Layer 2 of a small transformer language model trained on English Wikipedia (22 layers, counted from 0, width 128).
Take only the direct path to the model's output, skipping the later layers: a vector added to the residual stream pushes a token's score in proportion to its dot product with that token's output vector.

Output vectors of the tokens that the questions are about. A number n stands for (n - 500) times 0.0051.
" Source": 498 477 427 492 698 392 457 536 658 480 500 542 526 429 537 609 615 490 401 463 386 539 364 564 466 402 417 526 444 528 375 350 570 465 516 537 553 519 465 635 409 490 446 496 537 652 472 629 552 512 481 642 636 492 531 613 459 528 445 610 465 610 556 731 366 519 422 481 536 536 481 541 561 502 511 413 478 459 622 430 543 498 534 505 484 473 387 395 476 588 506 553 487 504 454 641 402 463 324 470 406 481 372 398 516 504 540 449 417 503 485 488 568 514 489 497 464 443 664 436 575 503 439 454 497 416 483 560
"”": 465 381 418 477 947 541 466 423 791 498 457 365 562 489 593 499 637 555 693 504 383 424 584 474 567 409 338 534 493 517 571 503 288 503 558 606 491 482 554 570 507 446 685 572 326 719 527 557 372 378 401 556 527 397 436 497 401 411 365 623 507 601 606 700 392 554 428 683 552 511 466 634 490 510 436 594 350 391 599 518 372 621 622 521 572 573 485 438 380 626 571 574 578 600 580 459 333 529 713 424 426 288 450 296 428 403 496 407 443 660 554 681 494 534 439 519 415 509 645 610 470 593 646 553 543 634 505 594
"count": 337 507 460 547 808 543 333 483 660 455 477 479 557 547 589 504 594 692 439 567 409 469 535 477 523 401 470 554 507 541 410 390 357 515 662 577 583 547 508 465 522 443 322 571 316 780 395 594 517 505 442 590 624 518 496 582 380 455 541 545 401 569 506 842 435 612 564 536 580 575 504 664 452 509 479 433 429 510 649 525 497 533 632 455 446 502 568 525 375 656 643 467 515 533 535 387 549 394 408 321 478 433 444 449 571 543 544 419 338 575 533 480 500 526 552 350 577 559 593 429 614 493 492 472 461 419 503 508
" =": 553 480 615 602 714 497 653 470 596 398 458 591 534 475 584 429 586 428 489 492 496 533 501 533 478 561 413 446 442 521 502 534 533 565 534 543 578 463 617 480 358 510 365 617 524 529 599 545 490 485 483 579 577 660 543 396 556 547 505 521 498 533 491 706 638 508 392 309 533 561 421 509 656 640 431 524 568 445 654 531 534 396 485 560 492 548 415 458 500 661 493 440 412 363 340 509 478 554 406 491 494 607 600 377 516 459 529 615 490 505 522 495 337 425 576 431 526 593 600 576 365 549 641 546 584 498 613 459
"order": 411 428 530 673 938 436 382 509 640 550 539 527 579 445 517 518 519 551 423 411 411 519 486 500 581 467 517 554 477 536 408 497 459 534 457 525 620 571 439 559 438 470 547 445 483 806 588 513 498 521 549 609 520 466 464 380 549 552 632 727 448 616 399 727 478 508 464 506 519 515 463 559 429 488 486 555 452 473 707 489 477 521 628 382 435 516 457 409 349 559 519 478 489 439 542 392 437 512 615 357 503 404 452 471 637 522 627 522 428 449 488 524 464 488 444 416 557 524 649 491 528 509 491 383 448 395 631 545
"iji": 483 515 533 551 914 491 457 373 640 431 526 581 512 433 430 509 705 522 464 612 353 396 495 383 485 461 507 520 455 526 561 572 481 505 458 613 535 575 508 506 438 487 519 546 521 753 372 592 571 479 534 447 369 586 532 578 531 560 614 596 646 606 657 798 465 497 585 401 538 385 464 529 377 412 461 586 544 473 652 451 536 494 554 538 442 480 556 424 450 606 572 589 525 435 601 414 476 528 449 363 454 480 540 311 483 596 595 539 465 585 365 484 513 562 420 473 554 540 636 477 569 509 535 473 409 346 551 435
"ose": 544 514 619 596 834 547 474 514 618 503 498 416 501 555 453 610 566 537 543 445 459 658 444 395 493 523 394 521 650 533 387 373 502 457 482 417 467 444 581 577 516 427 513 581 509 611 407 487 499 509 503 580 518 537 681 545 468 538 547 539 414 505 502 791 449 608 445 567 405 403 361 454 591 513 645 606 464 495 604 518 494 469 531 470 460 511 558 437 508 578 529 645 509 488 586 497 574 518 546 464 447 423 429 324 603 473 543 467 437 673 594 510 626 483 467 496 507 551 570 520 456 553 413 452 423 405 548 464
"nan": 457 398 454 583 935 476 535 496 672 551 458 577 468 373 530 530 648 541 423 501 529 511 490 518 412 476 351 544 597 519 563 497 425 511 568 482 582 434 359 697 441 568 370 474 514 705 516 586 556 472 565 454 466 510 713 612 431 441 686 580 664 464 515 748 343 648 506 507 371 336 532 503 522 562 582 430 477 460 541 551 337 484 528 634 493 499 394 393 423 524 503 515 512 510 574 475 546 452 547 445 524 572 593 538 537 512 552 543 419 531 492 533 428 457 487 374 596 489 610 454 505 655 459 513 512 396 452 572
" pandemic": 431 432 517 564 977 345 302 528 684 353 466 646 468 401 471 593 580 573 457 604 467 621 545 455 465 503 537 504 453 513 520 536 463 437 563 504 478 441 394 504 534 494 576 554 456 812 500 469 409 548 567 559 583 500 462 512 484 441 748 524 469 563 478 793 461 563 638 454 529 351 416 517 498 538 435 557 461 388 703 357 399 561 481 460 451 517 502 419 392 672 574 669 520 406 415 493 236 345 513 434 375 382 579 345 369 504 652 472 405 639 461 393 528 505 666 560 445 583 641 373 695 568 481 406 406 557 546 560
"eed": 421 470 377 523 932 498 352 405 628 588 459 589 459 373 507 579 584 510 485 479 439 488 462 476 474 366 359 571 478 525 535 382 423 616 552 490 436 569 540 628 484 331 447 563 527 866 457 774 429 475 540 584 602 476 466 582 534 528 507 460 330 577 583 720 464 366 380 607 576 414 457 521 481 465 472 500 448 649 671 458 529 660 706 659 459 443 404 383 429 518 498 446 603 448 535 601 526 477 520 384 408 518 500 429 490 515 548 524 499 496 629 485 288 443 488 440 416 499 544 447 435 565 476 501 509 507 621 622
"iy": 389 453 497 502 834 542 486 448 515 451 558 609 552 458 532 532 561 476 491 553 445 396 553 383 398 407 468 518 547 519 523 635 486 495 558 509 532 545 462 503 441 507 555 568 395 764 441 586 462 442 412 573 574 448 466 609 626 502 535 538 448 563 530 741 381 437 539 487 500 310 428 528 503 524 420 501 585 564 595 490 514 549 401 495 495 535 436 402 419 553 592 599 548 471 480 493 569 392 510 365 367 468 473 349 526 567 458 492 443 485 405 443 488 503 574 472 576 507 601 466 528 561 584 468 446 484 497 452
"ing": 528 545 630 574 740 520 575 589 515 575 556 469 539 449 517 436 532 358 439 601 511 440 479 462 586 598 496 450 481 504 522 385 479 441 483 604 356 506 487 614 431 528 485 425 437 499 349 514 483 542 444 475 533 392 461 535 422 523 483 642 491 587 595 721 384 583 505 386 381 543 296 451 592 450 374 404 530 431 547 512 324 442 620 513 464 429 408 485 516 454 596 573 552 384 503 643 581 331 546 349 497 538 445 445 482 560 494 548 413 547 544 499 441 461 472 556 544 570 607 553 448 522 511 493 424 322 481 483
"iler": 335 577 543 606 932 413 556 451 485 419 578 487 455 351 593 597 545 422 480 382 380 437 550 549 393 548 564 531 448 517 408 372 504 484 453 417 463 577 529 547 560 497 521 541 468 770 482 536 488 415 483 503 550 513 509 427 481 566 467 479 475 649 678 793 410 523 447 593 508 353 448 599 539 505 431 465 437 524 714 685 448 601 631 549 444 613 600 371 397 595 510 651 526 491 606 386 402 548 474 379 343 396 531 280 530 542 603 479 465 545 531 581 583 590 500 610 519 527 595 464 411 456 535 441 460 586 455 536
"ble": 508 391 562 485 917 414 472 416 734 417 514 428 440 552 508 480 563 509 537 605 458 517 618 594 483 383 470 572 370 523 480 388 383 420 476 452 610 346 447 469 555 385 573 580 568 653 406 591 517 508 572 600 637 505 497 576 544 539 612 542 390 586 577 657 411 523 524 523 542 405 428 475 553 556 507 606 376 499 492 588 497 691 571 394 390 513 631 459 387 652 584 649 512 472 543 435 518 505 493 380 538 502 455 385 496 437 615 513 463 601 519 342 397 411 477 425 435 482 613 440 497 413 471 530 511 539 539 465

Each question shows what one neuron of this layer's MLP adds at an activation of 1. A number n stands for (n - 500) times 0.0045.

n69: 518 396 504 404 484 576 491 512 486 485 481 592 607 539 402 398 549 485 380 569 560 522 707 401 501 488 467 456 522 348 494 527 572 583 553 572 440 557 418 486 496 579 548 502 437 433 470 580 408 421 483 604 532 550 464 411 589 558 441 549 456 612 521 395 447 502 455 563 636 499 423 519 546 558 478 533 516 534 503 526 569 520 539 465 586 401 485 424 446 526 445 405 539 487 498 523 542 446 388 486 425 527 416 450 529 510 561 569 505 512 496 538 373 627 522 496 513 557 543 414 503 490 492 608 497 516 483 458
Pushed up most: "iy"

n134: 538 524 444 488 513 452 558 455 517 484 555 490 430 507 521 533 476 568 514 463 521 423 563 524 451 577 454 438 482 575 459 535 552 487 471 444 441 537 460 400 516 543 426 474 484 437 528 520 518 462 448 506 409 492 531 576 405 469 476 428 521 570 485 520 455 505 438 508 481 376 487 420 505 532 522 471 494 422 514 487 535 518 500 505 528 453 552 507 454 492 493 463 452 551 494 531 479 467 467 448 597 621 555 414 428 388 474 405 552 474 452 563 548 500 346 541 511 512 516 535 459 584 586 535 509 520 505 545
Which of these tokens does it push down most? "order"

n139: 516 498 499 512 502 505 489 492 505 501 503 491 515 499 494 501 504 501 496 517 497 505 500 501 505 483 518 492 503 478 488 500 516 498 501 487 510 528 500 497 493 511 520 483 486 522 523 514 513 496 493 492 505 506 489 491 515 499 501 491 489 515 514 500 499 488 510 502 502 525 505 483 495 501 526 510 495 490 517 520 496 512 489 489 507 498 496 503 513 506 480 508 516 498 484 493 491 509 498 489 497 504 491 515 486 477 494 496 491 492 493 484 483 490 486 520 494 502 503 491 503 489 507 501 505 498 486 514
Pushed up most: "order"

n1: 423 586 550 648 522 530 333 637 512 627 503 692 521 546 499 609 503 567 476 568 446 492 454 528 526 487 501 531 557 423 530 516 503 555 450 482 533 611 462 515 578 548 394 513 530 587 516 495 620 471 644 631 446 574 457 516 408 487 533 506 589 485 550 435 526 430 480 619 327 530 431 574 501 476 570 530 497 518 528 569 508 438 364 610 555 372 469 527 506 554 484 559 499 460 372 634 542 437 462 467 345 496 471 431 478 422 542 574 551 412 515 476 517 405 597 455 315 585 534 462 365 564 684 493 482 591 567 565
Pushed up most: "eed"

n49: 454 570 494 565 502 354 572 593 483 495 526 552 549 561 405 611 542 537 506 419 503 545 525 526 478 331 506 609 583 448 471 522 585 587 523 554 378 550 614 440 498 462 462 555 671 499 598 491 641 524 521 514 493 591 555 586 417 512 539 452 615 515 413 431 604 565 552 514 365 533 453 457 482 478 526 449 538 527 515 525 423 421 521 520 473 543 456 532 461 475 564 481 488 530 549 422 432 555 404 586 511 504 451 455 527 477 543 448 567 569 575 491 568 525 544 522 411 428 444 453 494 507 457 381 478 573 406 462
Pushed up most: "ose"

n13: 513 560 593 540 530 575 452 547 539 463 535 479 518 404 485 495 479 476 479 453 561 588 536 512 536 437 653 459 501 383 436 610 481 410 546 548 473 575 587 465 424 447 507 596 560 551 578 451 413 337 554 472 566 517 503 506 548 424 545 465 511 517 493 489 563 637 564 540 621 559 443 631 546 545 506 544 484 599 498 504 430 584 542 518 522 339 427 508 480 470 462 536 481 401 481 459 375 446 495 484 403 604 609 524 380 458 506 563 623 550 479 391 506 556 636 472 500 513 565 533 478 448 509 406 525 499 484 538
Which three tokens does it push up most, strongest first? " pandemic", " =", "iler"

n12: 486 447 549 610 560 444 511 458 475 460 503 499 510 405 531 440 501 475 543 490 529 552 516 515 448 496 475 474 498 450 509 534 535 584 443 523 525 615 564 453 546 471 487 535 428 465 533 432 466 535 428 496 494 505 510 569 457 471 474 618 462 494 599 400 493 411 598 478 410 523 510 491 548 576 526 505 527 601 444 501 529 561 414 485 459 582 429 465 484 466 559 483 529 491 532 458 450 438 508 515 480 524 543 414 562 514 473 493 463 472 470 448 437 527 439 479 451 441 493 551 548 487 500 535 504 526 530 446
Pushed up most: "iy"

n278: 508 559 499 538 415 451 530 498 589 523 452 481 627 539 533 524 596 381 514 518 469 424 401 463 436 446 408 614 451 28 477 444 530 477 408 454 567 461 432 444 470 476 466 534 484 455 450 506 527 456 463 538 652 472 497 579 533 512 520 482 495 507 438 401 411 627 490 498 445 660 456 490 609 395 607 391 420 439 532 492 482 487 444 567 521 516 424 499 475 498 514 527 412 487 416 526 441 506 448 546 457 418 248 491 487 508 451 501 572 456 507 477 562 455 512 515 398 612 580 456 468 495 452 441 532 432 510 473
Which three tokens does it push up most, strongest first? " Source", "ing", "ose"

n120: 458 377 548 460 563 369 420 345 460 521 509 520 495 531 418 545 485 484 485 498 540 466 485 554 574 373 509 465 486 477 439 487 511 359 559 538 525 289 452 548 579 385 504 466 513 434 529 445 528 560 628 534 466 478 574 452 534 566 540 525 532 514 465 485 526 522 641 519 523 484 487 531 615 422 498 536 479 470 573 519 347 577 489 546 509 567 547 508 395 653 551 581 407 348 476 513 512 378 609 546 441 504 441 526 525 473 655 509 557 582 564 471 527 655 527 454 714 473 501 537 590 464 633 533 469 459 378 581
Which two tokens does it push up most, strongest first? " pandemic", "ble"

n442: 428 556 470 570 503 565 478 519 461 519 542 541 508 457 551 386 468 494 412 480 458 500 485 436 557 483 527 535 490 493 628 495 581 576 524 444 534 495 502 462 424 462 517 431 526 509 571 540 474 469 477 510 500 549 507 484 410 516 529 434 535 472 497 471 447 541 397 521 337 469 574 410 523 511 494 525 488 528 566 605 413 412 457 483 477 502 516 455 494 594 526 399 417 479 319 529 407 515 530 586 541 447 387 532 339 513 549 472 522 481 487 503 478 508 466 541 594 447 615 479 472 525 615 502 460 499 472 559
Pushed up most: " ="

n126: 479 428 512 526 408 461 535 514 482 514 532 495 545 530 533 535 423 497 509 513 559 512 514 509 635 530 522 593 466 477 493 464 509 509 455 474 417 501 486 509 504 513 529 506 478 525 464 464 507 480 467 504 523 482 466 503 570 532 401 483 577 470 509 564 544 520 508 517 377 467 498 500 554 482 538 385 511 543 553 566 438 445 579 527 501 505 469 527 587 432 506 494 440 534 411 394 520 455 497 538 471 567 535 484 448 441 542 507 526 482 495 594 510 492 467 441 473 541 472 521 468 477 425 548 521 488 433 456
Pushed up most: "ing"

n484: 481 458 609 472 446 647 431 646 460 509 527 462 490 441 420 442 348 501 621 569 595 517 377 441 484 531 464 520 450 380 546 429 443 479 475 507 630 535 554 507 358 482 434 551 499 316 485 546 460 365 531 443 451 419 516 521 545 604 532 520 389 509 389 505 649 478 522 463 460 550 508 453 518 474 378 484 411 466 431 507 446 502 512 528 450 492 474 472 586 462 361 451 460 468 500 501 616 546 483 395 556 503 509 515 494 540 466 592 428 525 524 579 572 586 480 532 344 603 620 516 469 628 389 510 480 591 486 504
Pushed up most: "ing"

n217: 506 466 471 593 530 513 476 535 423 621 504 497 584 599 473 529 482 557 503 595 503 418 633 516 481 477 491 551 484 533 390 446 563 457 486 472 516 537 366 529 511 562 441 463 521 615 509 443 438 526 467 582 539 419 485 398 480 545 468 539 493 532 420 588 581 572 536 542 558 611 470 482 384 565 534 533 480 483 491 559 587 522 662 442 479 433 470 539 503 410 484 435 411 589 507 447 498 513 549 454 414 426 483 567 535 591 475 487 436 480 577 440 453 517 490 546 498 500 524 453 521 487 537 544 515 522 592 466
Pushed up most: "order"

n296: 479 517 427 498 536 605 568 539 532 568 505 390 424 525 525 485 565 486 322 421 543 425 462 549 523 506 491 475 501 372 571 543 406 522 476 481 400 482 482 516 460 462 448 442 498 456 474 510 520 455 468 427 572 609 520 583 528 508 445 540 556 566 391 432 584 528 425 567 517 521 411 537 520 452 535 385 501 515 447 460 532 586 533 460 552 461 531 541 479 474 465 474 306 493 406 496 395 450 409 477 523 561 449 457 391 468 648 498 483 533 408 522 502 562 354 540 476 487 553 468 434 410 435 513 556 548 451 473
Pushed up most: " Source"

n62: 581 745 405 535 635 472 700 506 559 512 470 549 430 508 527 475 463 511 507 476 441 435 485 439 423 564 524 542 463 594 497 475 496 526 613 486 588 566 536 484 526 504 516 493 511 424 493 510 486 451 559 516 482 558 508 393 519 498 661 530 535 633 479 449 600 456 532 449 482 354 551 379 414 590 467 531 376 493 448 462 587 524 564 497 515 448 469 655 378 527 561 539 574 392 555 502 414 504 382 512 469 484 597 487 558 611 402 445 530 576 503 310 544 477 529 525 395 513 479 489 575 442 550 621 455 373 572 561
Which three tokens does it push up most, strongest first? "iji", " pandemic", "ble"

n15: 521 469 553 440 445 604 553 507 568 508 382 546 449 569 487 551 441 473 576 384 541 554 474 539 454 396 489 548 543 645 497 506 529 516 508 530 529 496 637 530 515 512 479 428 571 539 547 510 556 491 521 478 647 633 610 486 499 521 545 445 387 462 518 460 534 499 454 523 566 455 399 489 520 605 459 437 446 468 476 482 470 471 587 553 416 423 570 442 507 537 457 569 459 482 520 516 515 404 564 492 533 506 482 476 548 490 524 461 506 489 486 462 508 542 522 490 535 543 549 410 332 471 516 572 537 550 373 465
Which of these tokens does it push down most? "iji"

n379: 436 584 632 598 513 501 497 378 529 544 502 518 444 430 668 551 499 507 431 501 414 572 461 380 389 483 568 520 530 581 507 431 538 419 467 508 512 544 462 432 502 428 456 555 526 540 444 501 479 577 602 545 448 376 429 484 611 498 610 409 498 492 433 491 444 477 467 512 465 446 542 511 539 402 535 615 544 520 452 501 439 421 544 450 485 391 540 445 483 457 519 521 552 476 454 411 348 543 560 548 512 418 547 588 515 507 576 596 539 520 474 539 455 460 564 481 496 513 681 488 525 476 522 529 482 565 469 524
Which three tokens does it push up most, strongest first? " pandemic", "order", "iler"

n270: 443 583 507 437 511 402 445 503 563 486 516 419 535 551 401 451 472 499 365 586 440 499 469 696 593 505 513 489 493 451 546 595 506 572 492 599 497 493 450 361 493 585 578 501 475 442 436 461 588 538 500 390 520 512 554 511 429 441 414 587 511 569 538 576 449 524 503 568 607 553 501 494 427 600 471 475 452 502 498 577 408 459 562 472 570 492 429 395 357 447 440 446 415 528 513 541 471 444 461 422 521 472 535 551 582 418 650 384 404 454 482 579 452 420 478 496 622 501 470 525 465 495 407 395 491 592 586 483
Which of these tokens does it push down most? "ose"

n24: 580 454 438 531 582 485 430 396 558 580 589 491 465 490 476 452 448 475 383 512 422 436 492 523 490 498 474 457 592 410 531 468 538 548 405 399 548 438 466 526 510 434 426 434 361 468 602 500 443 473 534 570 568 413 451 496 574 549 448 508 589 554 553 504 418 521 455 531 521 574 482 495 464 505 615 533 483 513 504 523 411 397 538 508 514 520 332 502 475 607 462 543 531 434 548 419 385 563 566 453 443 483 472 563 441 582 404 602 528 544 539 583 543 505 468 416 477 579 445 544 489 601 483 513 466 473 522 586
Which three tokens does it push up most, strongest first? "”", "order", "nan"

n144: 537 513 487 489 441 494 520 421 468 574 395 505 527 504 454 488 415 570 471 494 453 600 524 566 539 479 460 489 628 434 464 454 513 508 510 524 407 426 466 446 449 584 447 484 528 554 462 538 499 504 448 482 585 445 553 346 360 465 469 482 473 507 529 544 473 451 498 464 546 448 428 542 479 454 483 412 496 459 513 526 401 506 476 506 436 507 436 470 525 470 484 569 464 520 438 378 455 441 532 445 472 509 356 517 539 513 504 452 494 515 470 512 480 454 491 552 449 553 480 547 408 576 424 597 510 385 437 404
Which of these tokens does it push down most? "iji"

n421: 455 444 558 266 431 568 329 469 464 410 743 518 445 503 373 534 476 546 325 475 466 353 680 628 376 551 386 535 515 632 469 520 331 577 448 480 473 494 647 537 399 520 372 398 484 542 422 501 432 426 399 465 518 528 523 610 516 610 407 596 278 442 385 509 421 339 479 602 341 563 423 465 485 470 535 446 564 517 473 482 517 566 518 534 516 548 482 559 462 428 520 316 559 449 453 475 502 322 521 566 410 584 496 387 510 449 554 533 532 561 567 548 557 457 561 395 554 451 474 405 383 538 453 341 367 639 526 436
Which three tokens does it push up most, strongest first? "eed", "iy", "count"